Layer 7 of a small transformer language model trained on English Wikipedia (13 layers, counted from 0, width 64). Numbers have three digits each and are written without spaces.
In attention head 0, each number of a token's query is one row of weights dot the token's vector x. The head spreads its attention over the tokens so far by the softmax of query dot key.

Query weights of the head. A number n stands for (n - 500) times 0.0012.
q0: 541526415546528451336557368453618454547700467517460594295625483396661456393540446717417499687615594705648257497484476599663417556487342347501681518219443813490577529348501535603290569266419627
q1: 529434264549419743427710632589691402477527487433442590492586438319309397609318399284432615411649689415534543701487681623343354569366478414549425460441728640445592498522527540603704338545658723
q2: 351586551553310555412541555637506266630371372303553591505461509460505503462487447644630437674347368560643340540437476238779455509456463476470430488355429564536575484401551642684516466628328723
q3: 492657584695487527579604396414574273786386529577636694614400489512591460262533580395517559482549353727654478508346449379590425483449481515389412182456374711392460526209531674557112466457572481
q4: 425363550584569811677612484612402431651365500544531538761409570563639288409492662544602265398712339367567609504440319320328622547573491577355287398498322381389375564565488680394617261398505276
q5: 461480310578596566501469360366485469653530524544818495479749551499672446575622508605490397532492568412475420469256339577276487403380414268760444586384536352232481522599504661349429495342657444
q6: 325539629727381551525530633394565660542213419499585766399499447539265523386517567687588449437451510490476649512643377259438591600486562449701510364499323365715414516293581562442568383647662532
q7: 613502479406582134416395470683517454464565526565431583637611359531571657569572584252622339543510332484376570466356734473777573459585457665497353312603576376334356487661357468655508300402698362
q8: 450507499489629582523569537805312499461625477433441270526365504557619511523434422462562442585313556650538515665710516562468419485360313921327697421442579360640527368550529396397770558643463542
q9: 477507331717360566508524584591629180645594487429663690549692746279490267353366453590491567791362472535477551691504423569426364678400450806579700085395477433708354540539450585532668338726457693
q10: 380447210347483357623547407441510482574557580615528407609528522595544508588716687378446611567367697641588358486433409579386525351582334585528294510361524652395428527415391534352487567170427438
q11: 651582459454572284364714473324702387634531597303283418590504389481566476320441419384383463489543405608529496369374423572844556646435487697306496259513315648739679348607849346399232559611868574
q12: 225556478440522687500561729426419527334241569494449424362401645645252822416672537323520298391340617766690563347675514282527739489189423593584524375670126348684476355454420545408627686645508547
q13: 452360588397571734778587588469625511440400334509603503665439522485726236438514560469753549509640110378601574437542323445539384778506611480204616165677252743576429484218455618652583369565303305
q14: 474462561571452584571521639638408608650308487385611620626496588576559493543415446567770411441249481268552543697318462262449399285431527559298709386693793502362553385434570633500623391656471565
q15: 628482505276499578539501566416572268291501457536457462435812503567465326362536350574561465631505337466621539217388635690600403394520571479552696498577477662528688437413470596546426494237412556
q16: 369614576617488661556722485384347494524439517395496520567254458705505461544504584407442453457426590582658386528531400622477428356356347572520342632379280322649487527360417486445683785319453489
q17: 462548437731536357451238197390464422728494711664674637456470381566531492330620564781382762578565625569202490511689491464392549498854604454550616339468308411479345474337496541293239418522476398
q18: 553534806488672565518410389466527750501343416509448365533338331654536449574490475398644313349675393373396417312549603553592489283590555308514411844519512483436538440459454297618470477488359502
q19: 380604226338392579649614447588506476607244525413259521521621390170415727589584440490479400524356439584580469509391452531252485454603453639484597221720726533420709475532718551623384587387467378
q20: 470379461596506499728298508660342553347547434657497503437479519643513230502527559728484576506341500505284347769658548402373288446615668572453621508420746606446291568154405516547491421362442427
q21: 485529840476590637815509605536363782514319497424279629594149342416360333668504407510631448241548379316487431298582575637143323558755598547345562639590725687584627509567544240519497468524276395
q22: 583276570505711241404432398543490338316312645678501412588867713497888399431503552538561533691742477563603588601497443422427721301420477555272640385706313159462444628618364699601424508280365078
q23: 456712522306724494314808479519665462551562300483402492626224521608631623408608524381451430510344518566744277618240461475813426326382436532457385734342560594226493550538346656710364560359473495
q24: 408551404458419510556168850500422328512362686372478525355674534477252703475415193586595553480431224365462713474557701541230752653389694526765669287521190400732548251680591474354654632596605625
q25: 694448415259332643418705508395444421301646352520436147574561752557415596423439414438356565489605541487625322329539675406550463502326584264251395616643366852415710663490508622558594457558374418
q26: 570473570516496550439373671461647358350341556415328519396584495337590440761336428321484596588454437446565590393541625672462452491426511431463763503565305548826421388561604528781604628687429562
q27: 465433413630513676408228494365494563503366483598503768278605229654497520404354493515462619386490619499300686489503547505428511544661559334701462580631656223614179666350503581446498520353572766
q28: 506365781469760524324296740524432424364708552444343643514323520596581376543557551577483393467543275432275411389706522718638542582561546564471707523366324396594313376603347340424719633426663466
q29: 442582497419493515476425575504429573600534582387464292525604512481502696454371342209599360408488422446740649401313608538411808366338389592616580565456309374557601289676536545351530549544591274
q30: 519221497405474515572348639516235449559468437466643417391608579296375473743442421570556424516322571252242598614613504444148622552606466709440322404442613505545600438635574467268982492689640690
q31: 255428537413668479539307600768494425444418625675459667470523638460711490511694515510420446536440616748566343541570340575698434287619463453510702496375440552409403345456036545371481645464359453

Each question shows a short text with each token's key, already scaled and adjusted for position as the last token sees it. A number n stands for (n - 500) times 0.003.

Then comes the last token's vector x. A number n stands for (n - 500) times 0.013.

0 " \"": 338510369361388356607401529451481627711381350480623367616603367691268360729370676564619637673441
1 "Al": 304590444349359334658502444369354660717474607679412309671793380876141255818321735626655644716371
2 "way": 399477474337265286552477567364350687617519506708434362644721367834218276791296763622719608690425
3 "s": 398461470321207233591605487331347690662462476732403334677730382790288312810280797605695645576475
4 " You": 351474513392251251576522592413431692740409539646533318650794335803158401780287733520601651669450
5 "\"": 361488429271279277565488615394470649800355401595536334619684380735193356794363690523661656731488
6 " |": 370478418225227347581488604367443638801315429650513330638656360729188360802376676553685669756471
7 " ": 383472458262203345594420549337440665850294434696539294657633327713127375810429687590630692720443
8 "7": 377389488278208263571408625309433655901276436638557316654681387777117412775395697527673640650450
x: 283306378316490552678522585530539500481450556675533529512529527501501484319854567514331489559416560611475362478541438532405466400615467580612450511444558634501678540442372572225574574430433565
To which token does the last token give the most attention? 5 "\""

0 " structure": 353513349343351350595419550441470636698354346490625352617604371694258368728362679589644639678433
1 " file": 396425351328252335580503627383407746748264362608576393611678327717212320791205708657771699699448
2 "s": 382442395304189286612627518329381731781262321682512360650663309680260318854224791683743720612457
3 " with": 427505343309254345663492483375399691746305346655495396641693337745181307806257709663720647674426
4 " sequence": 464465378364218331564462578401413740731301282690574421601612331701190339808262717683786657639475
5 " conservation": 437429394380183307545574544407399770716292281695545396621572343652227347791286750683831650561459
6 " score": 456421342378227354563526598382446738779294276656644377611615345663200432743232696667772663601477
7 " and": 452477430313218401629501467392380675773273345690515354636646302709157374809289733655759666641450
8 " ": 419469484359246389705407427340393676814358402712534373649598307693120344853368705703672701643419
x: 510373389415537633625319684468510348512426655679448566691529512530511585323819510655298454517396497635443366437451541476420500560572421558557455455364535679528523523480428552317475402405451566
Which two tokens does the last token look at most, in order? 4 " sequence", 6 " score"

0 " ": 341521370337357354615406535440468625720367361496620342628593368697244367735375678589629642680436
1 "4": 320420458298255280688403605327377670903337478622555379675652351789104287843294726641690678709401
2 " |": 351494447212218328654442594383405641824310432626571303658596348744145343820342717610728669753439
3 " ": 355486487235182315677394558347389685879294455686588262676582312746066348840367731639697700724403
4 "4": 343400513254181247644395644312377676935298436648610316692594345777059369805343729584737661645422
5 " |": 365487493190173305651437607362393648870298436659592268673573342748103382810355729588765662721455
6 " ": 375482517235156303662398561339388698898285433700616232685558299734049399817387735613719693678415
7 "3": 364415518261152257628399646310362690934277440643635278698576327777041426770351728584767646611432
8 "7": 364371551232127188616455660312348707897266444654628217720539349802057450790333780544831677601433
x: 294369487341515590614460683554458499500532519669465556483442514488522442389858564535317509472317541661459351473588423528512383405659421594593507511416534659493600499414343553277583632497439589
To which token does the last token give the most attention? 7 "3"

0 "for": 347501363355357349610408520432459626684362363480599375634630371713262352728349688594609632658434
1 " ": 347463444298240317725411491346359685799353472639515344700658316794142260869294751698640731701391
2 "segment": 363431398325212309587442627340385678813345410645557392644649367774158320823254733696758661673471
3 "s": 379437445282177239642526519326363683819349388687504330678681356756226324846261803660733677621490
4 " ": 372420443314224322704456494336368678820385458690521341706628319754174316841299750695686715650448
5 "4": 352357472327240230655454596309363669894406437656539379708658355797158336807310734612716657596454
6 " and": 392471442269228340665411503388350636818368448665488322664685329800153322824304762626740665701451
7 " ": 390463471295213335704380471334361678820386462729511327680624312759134308874369755674687709680422
8 "6": 376397487301227250656389557302362671869365441682512355670669380810117320835356748602719641636420
x: 321292417349500589670448641441565496486427618694525632486565545524502488338799528570345477568389536581483351502476411535371403404644569591577490511467477698504618494439387598222545482450426554
Which token does the last token look at most, and with what share of its attention? 0 "for", with about 30%

0 " ": 341521370337357354615406535440468625720367361496620342628593368697244367735375678589629642680436
1 "8": 318427466299237257684409598336387662893308510617563347672666376802114309854306741631686685700404
2 " |": 352501445208221329650442599390409637818309434620575296658592352743147346813344716608732664758442
3 " ": 355491488230182316674394561351390682876292457684589257677578316746065352837368731639702698727405
4 "8": 340415528255169230645403632317386663932266479644619281691612367791066394818353748573731669635426
5 " |": 365492491185175307649438611367395643868296441655594263674571346748106384805354729589770660727459
6 " ": 375486517229156304659399565342389695894282436699616227686554304733050401814388735613724691682417
7 "6": 377395541246147240629400633294375684940261408662637259701577352775048417792355751570770659601426
8 " |": 380481510190156296639443606355391655878295417670615247684547338743094421790367735572795656682468
x: 340357445367599626650336676587510437509490501694480621540474505430563522438815614408210559440381595591507389440525481463495406446585399469483465466410508690544524431503372552385567596497485663
Which two tokens does the last token look at most, in order? 8 " |", 5 " |"

0 " Night": 359521372368361347596414532439467632667368361482609364625628381716242379716351671580618624652431
1 " Time": 369519473392217281620541580430368744740338483673514341613745336788110366827196752676691677621408
2 "\"": 351505391286274299582480594400456665779310344573590338626634359715197352813333728582695677715454
3 " |": 354504396222234353600477599382437640787283399618547322641620354720179351808353696599700675765444
4 " ": 367499444249201342624427554351420678833261435676534299655612324710111343832376710639647704751417
5 "6": 363423472261209273597411635320419661901256414632548331645656389747102349803362703579673646697420
6 "6": 353372487218164200587458681324377679865270441634539278695600398785110357805333742558757661699429
7 " |": 367484459176181296614455629375406630818300439640557280673571376755130375795355720578768651762473
8 " ": 379489488213160304628407571351403672850270439686568251683559333733071379811392730616713679736435
x: 439309389359606591672337684596452379480483560648455469584509537486512588378849564595290500476348630652459342461519555504454448503550372574527477477357605655547562466470375514349535520454428596
To which token does the last token give the most attention? 5 "6"

0 " |": 352531367318343369594423556445483616704337357500618345617593379688238376722375664581635625697440
1 " ": 328512458249218327697393536357392682863303469658565289671620317763068304863331726670674714755388
2 "5": 332412525256211238675381636329373671919292453632600323679635356806062325824310730596723658693409
3 " |": 354494486197193311662433604375396644860305448646585278669586347754104358816340723600753664743447
4 " ": 363489518237168307674392560345387696890287453692607242683576305745040376827369730625708696699404
5 "8": 349407555253149217642412637315374679934259473653637259702593355790049420808351754559752673604427
6 " |": 371484515190163296649438615364389656884295437664610247678561338745091404799355734577782663701461
7 " ": 384478537241148299660402561335385707905282430705635218693551294732038423806386737604733694652418
8 "1": 370394527233171262627397635285365694914254410680665243730551321778076439781338736588794686592452
x: 312381406319525609626440703509517497452528554654509554535458450517442439415865569561280514495301543695558404463497471519436405408587381524582513535422504724530550570420332499320585586493490602
Which token does the last token look at most, and with what share of its attention? 6 " |", with about 20%

0 "|": 323532375324362353615431556454465621705367395500585353620606381715230345741356674587636629714429
1 " ": 267527452245248307738423539373338678804390577660475316669660327819084183915272764706672726840340
2 "6": 260464492270272256709423614348343663850388586620476339653727384837090196877258757650665673792335
3 " points": 311501426234230277657422646412394615876369537608601307600691411776159301812205758676738630786474
4 " |": 329525484182203317679486634422370627826320544654506298640646363749147300845280746644727665815443
5 " ": 336527505227204326693418599415375651856318553679528276638636339733105296851318745668670683797415
6 " |": 330535523193203328691424624405382624890319525653546283635658354752097320836313730625706659780436
7 "\n": 281506426233272355656487580416398633844289529627488326607623349741183293862301713656730675819468
8 "|": 244514472207289307700525605421347651803395586657436343652614366799111252874281723643758681813395
x: 368234418377493518770272670442499417463453584637484738564509489361527567392737646452376472513445565553466445441536463524451393576567417557478476318446624630549537450574384558341634561513537576
Which token does the last token look at most, and with what share of its attention? 3 " points", with about 60%

0 " all": 355517359352349359610417518441465629691347349486608372619621374696252363731353678596628627663432
1 "el": 403468480300251315670511482355337722724338488704416363663725353789174252844220776706727661733393
2 "es": 398471418269204278617517502347381697702316393698481351645731354768221273866263804637722687704431
3 " to": 404498350280187352621429437349418650717288397623493374653720337752182308818315741648621654691436
4 " be": 388405336275244390619433457340429733783308341656460402619729311726202303823305713611655724670423
5 " passed": 378358309301193354590469511315439734782287279625531460613741320696236272821269720612689689636436
6 " to": 420448345303164356629445403319420682757257339643500400659722301719208310833317737650603682644430
7 " the": 398433403318216306653478375329397706727347378672435437704661315778138299800330715656659607618421
8 " next": 398380384389196299651401450321392738701356381623479507658670363784141281821241698668701616623446
x: 432306485385524522629332556474542511441545684643431650452440475446505494367901472624330435609357536478566369376455593408401519583637536566548487379450532729523541530421512650357526456398452471
To which token does the last token give the most attention? 8 " next"

0 " to": 361513356345347359600407515428476620695341337481619367626615370690259375722372673589607632657437
1 " identify": 414458351320203361576447517354422705770203358610558388618727324720211334821265731641707685664454
2 " the": 382457404303228307645505418361378710731343385665456413697645309768155301813309751665705624637426
3 " few": 398487351385211311657477481373368715731333364627453459641677370757148275820275711683746636621438
4 " most": 355476360392247312690492411382368730783378367663442438630670338749144268857283744667735677606435
5 " close": 386386394393222362640429505393356761738366365679491478601696310727207263870245738649751700627433
6 "ly": 393352490376217329683546425388318768806358362687400452605720276676288231887260808642711713579428
7 " related": 422369361352212312620492555390387757768287309682496492602706343702276268856290739619758697609470
8 " one": 409429381425216263626509527406390786785373367632474476599605329699158309807311713603740651624482
x: 513307479470519451570302597476479513392543636620417578454587494477608502410930485685324425652389467581574339402486507478412522514561498695570473312423508603423539455465487636375436549430398596
To which token does the last token give the most attention? 7 " related"

0 " for": 363517363355360365608409517438473623683352347485619371628617373697259369720356670595613628658434
1 " ": 372483454316231352715413466339375695798306448658531355684637304756121291871305737711638731682386
2 "IR": 310432533363310276663514535338378702857348486594521369640665370766120358803307711659722625631442
3 "D": 348481560398234231660613580398366720794427590624517286638732365763126470768261718624694612614431
4 " and": 397512482343269349645553490395357675742392515649457311639726318783124382774269714609713654646431
5 " use": 432467346339197374577457527390405721752319329706542399567707311702215346827274710651752679638460
6 "r": 421476480357239298596638483368390764817299385730446316570799300644261404810364782584709693625436
7 "-": 451444443348261352609594489354384768797409445812439303638676264700220368815371717589703718597439
8 "pro": 401467424379340306640501483400371770745510376818471318629710302771299318818316760606769685585456
x: 400407401305430609691226636351502369411568528564568538662522512493560521492839485650362489614422486562556397456382554482560468605530455509569481309516582751434425479493335639380544532496436479
Which token does the last token look at most, and with what share of its attention? 8 "pro", with about 30%

0 " |": 352531367318343369594423556445483616704337357500618345617593379688238376722375664581635625697440
1 "\n": 291513381269301349634477556412423639795315446572534332621606345732206312824331703639705664780441
2 "|": 246513441215291303694524586410362662791376540636448344663609358798117248870287722646747685807383
3 " ": 245529471239259297740461544394314687759452619685442315658643335826084156911269764692708702860316
4 "1": 234473473235301264708426645374314668789439638656467323676673376861107167885225749664744682847362
5 "0": 237440505244269189707500678395302669788449672655477283723627390890124225877217747604776690810371
6 " points": 297500404210228272639458677427389609841385559614595293597657425767178303800188761665788631803488
7 " |": 320528475162201311667528647436359621796345571669480290641636370745176290838262762644761657828451
8 " Sweden": 297530464180192306546559622430394614698239520626473282584698432766173324774307735614762569811441
x: 452403399360582537653301643440439507500501509642484482417576507360577554321804547380461480628311579570488441555596439464435386529651418517588621379458601645557572401445324667388719462347478533
To which token does the last token give the most attention? 6 " points"

0 "rea": 340533354337365354583431548438466631695356380503602337625627367705272354742373686572628657692428
1 "min": 323493390287226287591564593374370726782367579707445284639762337740286264866258851662679745704409
2 "'": 367434421377335314651510546384402754771439534625510368675669318754262284825207747605697706675455
3 " caused": 408439333305230334642418533372419715777280325593546438588764339717242282803278717610697668669456
4 " some": 410485381379208306670435436404378738798314341654478438611690313729153278845319744641703664612426
5 " con": 398459397378305375673369425369392695726370407714522380641710315768235263829308735676626703630442
6 "tro": 408439504404341324652484438361345759756486425777452352667736285767306307836326782658667697591409
7 "vers": 382375479361230258608559517311369692799427429750506336660727339714349364829324800658704681557472
8 "y": 459426501354189283570601510385368756807419429739468298637749278692292371810358809542711695603444
x: 508374438343497526609306644612442457422460587686504580537568557478674466436771549502328470544443457618581427419540489480475525393627485580489556419437562653396503374415400809384362523380353554
Which two tokens does the last token look at most, in order? 7 "vers", 8 "y"

0 "us": 360518352339356363578425542433483612676348362491623350627619385697279376712365676583625627671444
1 "ers": 379504434247198285584506533358406654761254424673544289642772364762211323831289787658687666720416
2 " to": 397520329272182360582444462349436630716274404626522347650726346751184343797317742645622648687447
3 " ": 426475412299191376637459423288413669742262433705484342708680320741166350814363711703592710620421
4 "align": 450514309323197349540471502274411661789244338702517375636703341750217357771357725692704665579486
5 " ": 423441430295189361648457452306393669784324431732510327699647308727189371813375717676648696610455
6 "segment": 415438369323190336512457596308427666808330339689573367650634357735179411769329705665773628613517
7 "/": 431428384325263306633465540339422684835437375783599306696605337751216390794313738665730677583494
8 "pro": 398441424370322294648461503386384732773495345787543318666674330787281350793280768630781675545478
x: 363405426303482652709185616397480389408535540563569543637444459475572496488857524650388488614427501586539405454417538494587465565509447500575475396501569726445392495464323642386569604479400460
Which token does the last token look at most, and with what share of its attention? 6 "segment", with about 60%

0 ":": 354531359318347354595407550438473621698353352500624345629583372703240372725378675581648622694440
1 " allow": 411521354331218365592418592403423712796272391597576399585640342693155356822277706644744664723482
2 "s": 410531462291164292657527498364374725803259350689492358610647313667167311878271789681716677664449
3 " ": 413478464330212359691477476359382721812312423709516354653605280672149331853330729689675712664424
4 "us": 436498465308220300634455526323400645851311409698551328665653342742187334813282758656739649669496
5 "ers": 426491499262171257598508513372397658838283366722542289626726343704219367819321794629724631669471
6 " to": 434521371281157355587444468363421641775281376663526338639689312704173377797336746639654636653483
7 " ": 456479461318179372651441414303404680789275408730497340696663294702157376818388711694602700588439
8 "align": 474510340324179338538480503286403679818244315722525356634669319726212385766376729673730662559504
x: 358473376343510543643300626426626538556454506595614585487578520469481516432797551635318645582327425649621382408449382384394457501667554510627371511440581630452543459542345621385535514393339515
To which token does the last token give the most attention? 6 " to"

0 ".": 355514380330342353610401557448473626727352362507628349617605375688254361743374688583638638695440
1 " The": 315531431351289311694461504420381696762412518633461369674646353799085283855259741647713653729400
2 " in": 381468429323279332717405461353354671699425478671477385677676368843149232849198735685721652677432
3 "direct": 363463369358276310614512523378346704709422432701434450664661375769213230833231742711808665629454
4 " adapt": 355385323352244352598563590371407719745333378673509428614708373685266315842176728662780727631483
5 "ive": 434378450363184349566600610436393758749301353659542434634661306677274319806175766607786698636463
6 " benefit": 425381325360182339554555622394425763771236315686604403606649336655300338806199742649786731593506
7 "s": 417410351279147306558670527325398719808225281723517364656661313636349345804256798667754706556517
8 " of": 462482391284205362596542467352395654728260380691493381678699343736240337777287749666742625634500
x: 476463383387537419621239623493502381433450675691528594546604515518600521396810542397237585592350523577524434427517476433524455608552448632501538462474579612508543491420363655383549528305380465
Which two tokens does the last token look at most, in order? 6 " benefit", 7 "s"

0 " to": 361513356345347359600407515428476620695341337481619367626615370690259375722372673589607632657437
1 " be": 364438352291252364631412498361419736809316350630517372624696309738157305836292728616680730693406
2 " two": 366449342360258282651483497371402756835333281615511431628652327727157288839299720604748686638421
3 " side": 420466389372201288626480530382372783780335379676527397586644318753151358814297718620763650661437
4 "s": 447457480322152250636571472347348772752338328733454350615645323699198360849297777612755662584462
5 " of": 442470412285199317629516449326362709709310378688484360679688322793174352798293743620759626635451
6 " the": 398472412307213290648479381338364715691408395709432409702623327811106315802321753653736579619415
7 " same": 397392386355209303597475438344344768695396339664457476654632337784159290799290723647803603582440
8 " co": 324390326391333310626514425344375757704508435698412418634682334782241306794276722642729671618464
x: 512382576408513439622278558463475434441511536575447616610532556415640543444921414737379437710421477509610452360513587489431454502556471435591449357401502737460471462371399585350535446527443511
Which token does the last token look at most, and with what share of its attention? 8 " co", with about 40%

0 ".": 355514380330342353610401557448473626727352362507628349617605375688254361743374688583638638695440
1 " The": 315531431351289311694461504420381696762412518633461369674646353799085283855259741647713653729400
2 " eight": 313490407384292246732464552396372723777438505609491421629635401784095280838214711664754627687414
3 " songs": 349474411334262264650468582427424676829349336613536407595627405730151311855263734596786665708495
4 " presented": 377419323308213330585522610387439720774264299594530447590680384700182320817234704602785680679494
5 " were": 359409329241262372650480455369435694801312284640501404627616356715224265833292735618767680722444
6 " voted": 368388289331239335603493492350468748845291217607567476594664320685219301808294693613714667637456
7 " on": 452389442329214343655447467345422687765251293618533474643692328757146333792236679631668625627463
8 " by": 423479381307219337638466414338426663707284326622474441666680363776109312779289661671650583663421
x: 475444415354620434540286558468545433574404710685449610617496475420575577484830507535310500561414644498468411387555532358469481580543522602496409423424601699508570431341400630330513522329450508
To which token does the last token give the most attention? 6 " voted"

0 "er": 350518379327329338591435549432450651709346362513603332621645355701247360751369699584639651695413
1 " using": 414502359314262316649437525380389725754330361642532363626704321762159302822270723645736662702415
2 " J": 330548483307270288610571494306395715744373536666474254635803339778073383765369696617629629713346
3 "m": 321525557326265191554593578307384711795449591637475173657783332804116434773370762529707644691401
4 "ol": 385467540287213189532637628325326757692422547714476186696758325839195425740264771549815636637445
5 "\n": 271476385245290337631537569371393649798309504610475318634649328763216304856323703634732698791449
6 "-": 307500426225274320670497558387345700799424540747423300634653308788145213914306753658763728837358
7 " Se": 236592422319305293655536542411353708754500619695418296606786311810083253869285750621686682812372
8 "qu": 270526466309245264609607608374375706812498633741446253598801310737217314872278781639645716682424
x: 332463440289539536744442662564430422494421430571593626620621626380506421431851525635439533586406421529466462334413457399380481521602449530541519396369641740463518474554448651316502414456457562
To which token does the last token give the most attention? 7 " Se"

0 " related": 350510358338345344607412544442464638705342338491618366619619370698251351739362686591637637678428
1 "ness": 348466457285205272631486572397382714824291419654554338630706318724179265891252787672707711717395
2 ".": 351488426260221303658429609407399676833271426651548337623662348712213297882345747651689728763416
3 " For": 308517401307254352680504553412370684758295552635456366633769340775156243850200733659687674751426
4 " a": 306464424283265288713464477397370698773414471637431426672659324786144203854260758646676669697419
5 " given": 347394363319242294700427536387391719791383381618506478624736367763177211852202731659710664676435
6 " individual": 393432471377212292662535567461374770818336407616476429581664350702160291843267727603764667652435
7 ",": 413493428247194322662482534383347667804322448686434374625638332744199259843337734665750653750471
8 " the": 345492409262257278670473431384354683718460460696389399683599352807129245826340755655758579730413
x: 498309491350513459642263583454464419384465655725439691550550531440522520439761518510348448544438577540506405454576594439397387689566495622498421380411543732488553397490403670318545563419456526
To which token does the last token give the most attention? 5 " given"

0 ":": 354531359318347354595407550438473621698353352500624345629583372703240372725378675581648622694440
1 " allow": 411521354331218365592418592403423712796272391597576399585640342693155356822277706644744664723482
2 "s": 410531462291164292657527498364374725803259350689492358610647313667167311878271789681716677664449
3 " ": 413478464330212359691477476359382721812312423709516354653605280672149331853330729689675712664424
4 "PC": 412504501397236295589536582382425707824303407655562376626640338694158409818320711630715650641467
5 "R": 411463545359209266646593565362392729802343510637535285626693368725163472741267734606695597578470
6 " prime": 395538365435243314564589491441367752718403453627433398597649322737195365739273722629744630545487
7 "r": 399476511373258239604706490385340791761400417717404295590762300685279411797339802554758698584438
8 " design": 385420375341237315509633616404404798746324353700507321577722316671283409804268727566799718628467
x: 445450555300394516528330659560529521449567515564471534571548550353641531413918486528325525628441386602609395435433473422537543473612503446510569259439633673549534482456315647370586446385475516
Which token does the last token look at most, and with what share of its attention? 7 "r", with about 60%

0 "al": 360517366344349354597429526431456639678365352508606353634617365710253362732358687591643633659428
1 " ": 345491424287241316698417495344373692790360447652538316697627315785117284862320748686676715711388
2 "vert": 343508449371237293655470552360386712860370476682529316615747329718180360842281771680688694658424
3 "eb": 335465460361245260591591554351380741870490505711484270643695311709236366821343802608718708615444
4 "rate": 387459419359277244570620547413322804745478407788467295634702286741350307826307810591808703561443
5 "s": 391438372293189242571682472305352754757424337785437293685720303707354318826318824628740706534457
6 " exhibit": 374404236317225333536572558333432752738314339677502355649691358717276326812230735646799726639467
7 " a": 349398364337267278665519411351394738777478327682463424695602308734194279811332758632735661606433
8 " certain": 384430367422256261653510469397364783779442287673452476635672325730192259838304739613788670584418
x: 458325524278401509643259632376520522417521622691472626474421465476600495419851517614384581602412424531575403410484492432480571626514545607517444299490561626516508484470443700340456556370397526
Which two tokens does the last token look at most, in order? 8 " certain", 7 " a"

0 " |": 352531367318343369594423556445483616704337357500618345617593379688238376722375664581635625697440
1 " \"": 296495412326351302661402530396450692853364418601573352639657323760136286857300731581682703745431
2 "Ó": 350594507413319315604483583426404743818502586673535286566748310797102368816415703463664677718379
3 " Am": 316661495402322265612552472400354759780606665762444185608796310821114381794450742492630647632337
4 " go": 320454429369313286570435531349438749798534471644500309599810307777193363789375737424630692634429
5 " ": 364417521378251296653465507321381735861509523732510279675756277780177374825411702493589732578423
6 "h": 326405528360258222622454520298421709949547496628529295654750311761170383761414760498630646606471
7 "A": 332438567406250171623549560358371732841578546657494271713724327849134435765372724456642640530468
8 "m": 359409607402242136605570542332361743823559551654465248684743343818185454760356790451719639527488
x: 398373590359487537722515558558484489449486460635516604525470457481560458291861522510506497522351529547532356393486474512473388537628358647518541357513545748346572475429425757389399549509358490
Which two tokens does the last token look at most, in order? 7 "A", 8 "m"

0 "\n": 330531370322349362614430543449469619716346382494592357612597373696244345747355676601642629723442
1 "Po": 280583412366332304688531540431385709775454599650422356611709372803104256838242730700692664775400
2 "int": 312520473369268287655605582383368669770498644657462328627686380755222322825170753692719656680458
3 "s": 351505476310237252651662523379368646759461531704413314642727385727274322814220787668722648636514
4 " awarded": 343476305286288334606552608402487672761307404577537412579728429699179326781224663644718652722480
5 " to": 386545375316205385635527448395446643723285427605484409607720355709125313803229700691628615722438
6 " Ireland": 385479425316186340534620499380437672657199419640421426596709387736146325785273662652689596706430
7 "\n": 291461352253295382624577518361431632754250480593453388637611354743227304818293660665727660789471
8 "|": 245492429210304324684559563397379649757366545633411383661604377793131246852282689658740669819387
x: 353239422375511512754301632451501407476482593664482729561532426370532591383739629430363467516484557549460454429568486511449417588596437541456422310468656622532518488595393560311620524465530586
Which two tokens does the last token look at most, in order? 4 " awarded", 1 "Po"

0 "type": 364523350350352353591422549451466635672360350495604366615599378694261362725362677591648625679436
1 " (": 325450365252334338655451513366428669779394407618560294668621326769213293797323731627713669747410
2 "for": 282438384338296319653422454326361641780475465634489402675690332807231231830291803674714630678409
3 " ": 323429437308261313728414472316354666844478506703521320722655317813179256879333768661691732682401
4 "segment": 350397375318236299568461631327393673828427407675579364656630366777195336812284734646822645665486
5 "s": 367409429277198223623550519308370668830428384714545300698656361767259356828288804616798657597505
6 " ": 367409443313238314674477508331382665827450469717551304713622322759191350824327746641729697643463
7 "4": 352349470317244223634465607303373663888448453680556346717653362807157359795328732574750642598455
8 " and": 401463450280242334648432503390364632808422463680505303671680341809150352803317752581773643690462
x: 451363470396496525657343602590512413435395622710501632644462584530536480420820576464299537565374548536511392458643542373544388476606452494456418419459572677568520351423349623354559592376390531
Which two tokens does the last token look at most, in order? 4 "segment", 7 "4"

0 " ": 341521370337357354615406535440468625720367361496620342628593368697244367735375678589629642680436
1 " |": 337525424241258354648431578398425638816312406601583311642625341729155340811355702614683672740422
2 "\n": 289499393257283352639487570402417641833293459596531326620605343729199319838331702640715675776453
3 "|": 246521448216290304693517597409359659807381550645459333662609355799109255871295724641753689804385
4 " ": 243530480238257295738460559400305691760461627695447307652638333822087156915275771687717705851313
5 "5": 235489506258297231709430648387315669801459623652469336641703372856097160886262763620719659833326
6 " points": 293516414214232277653418670429387608854394558613602301586670423777157277815198762666773625813473
7 " |": 317530486166201309680512649437354627809353575669486291638645367751163277849261763641757660828442
8 " Bosnia": 342578405249243350545464575476389631665326554720479285567727397820228271767351769618733593787455
x: 428384359374520536721243610460522385425528465613578532434455533458625512457779513469443453649283545564513491590604472417453426590669402500670551352456591700453565316548335593451677450411403511
To which token does the last token give the most attention? 6 " points"

0 " You": 347528386359361345599399555450479624713359369474629348617638373705238383722367674563596635674436
1 "\",": 351533355267292312582388564395445624794346341597578334648626356759202311814392723602675673738452
2 " was": 305416323206297351614429526361420681790348344610486360649624348757227261824324738583732706770435
3 " for": 366466320290288330642394484363416667776327324618540397672674335768237275830297718631691671724437
4 " a": 352419386299253292653438409340395713769391321666452451697597307764169270837336750619687667628431
5 " while": 354434358324283314692418427363363679788361368616429436642705342795222248838317742609702661678427
6 " considered": 389426322331258316629415480369400747787361316629455475590667319719241230856328750586724694679446
7 " as": 410463334322300326629416464362391721803370342691475399622642294751230260858365712581709708709453
8 " a": 357420391286267286636442397342391725769452323703429427673578296751193278838414740575709659641427
x: 475303458354552493617288576407492455475457589668384603622520522472530582415775465660300451583552532589593404398539658472366438658533423625513445369419560691424502378471415653285529568445472507
To which token does the last token give the most attention? 6 " considered"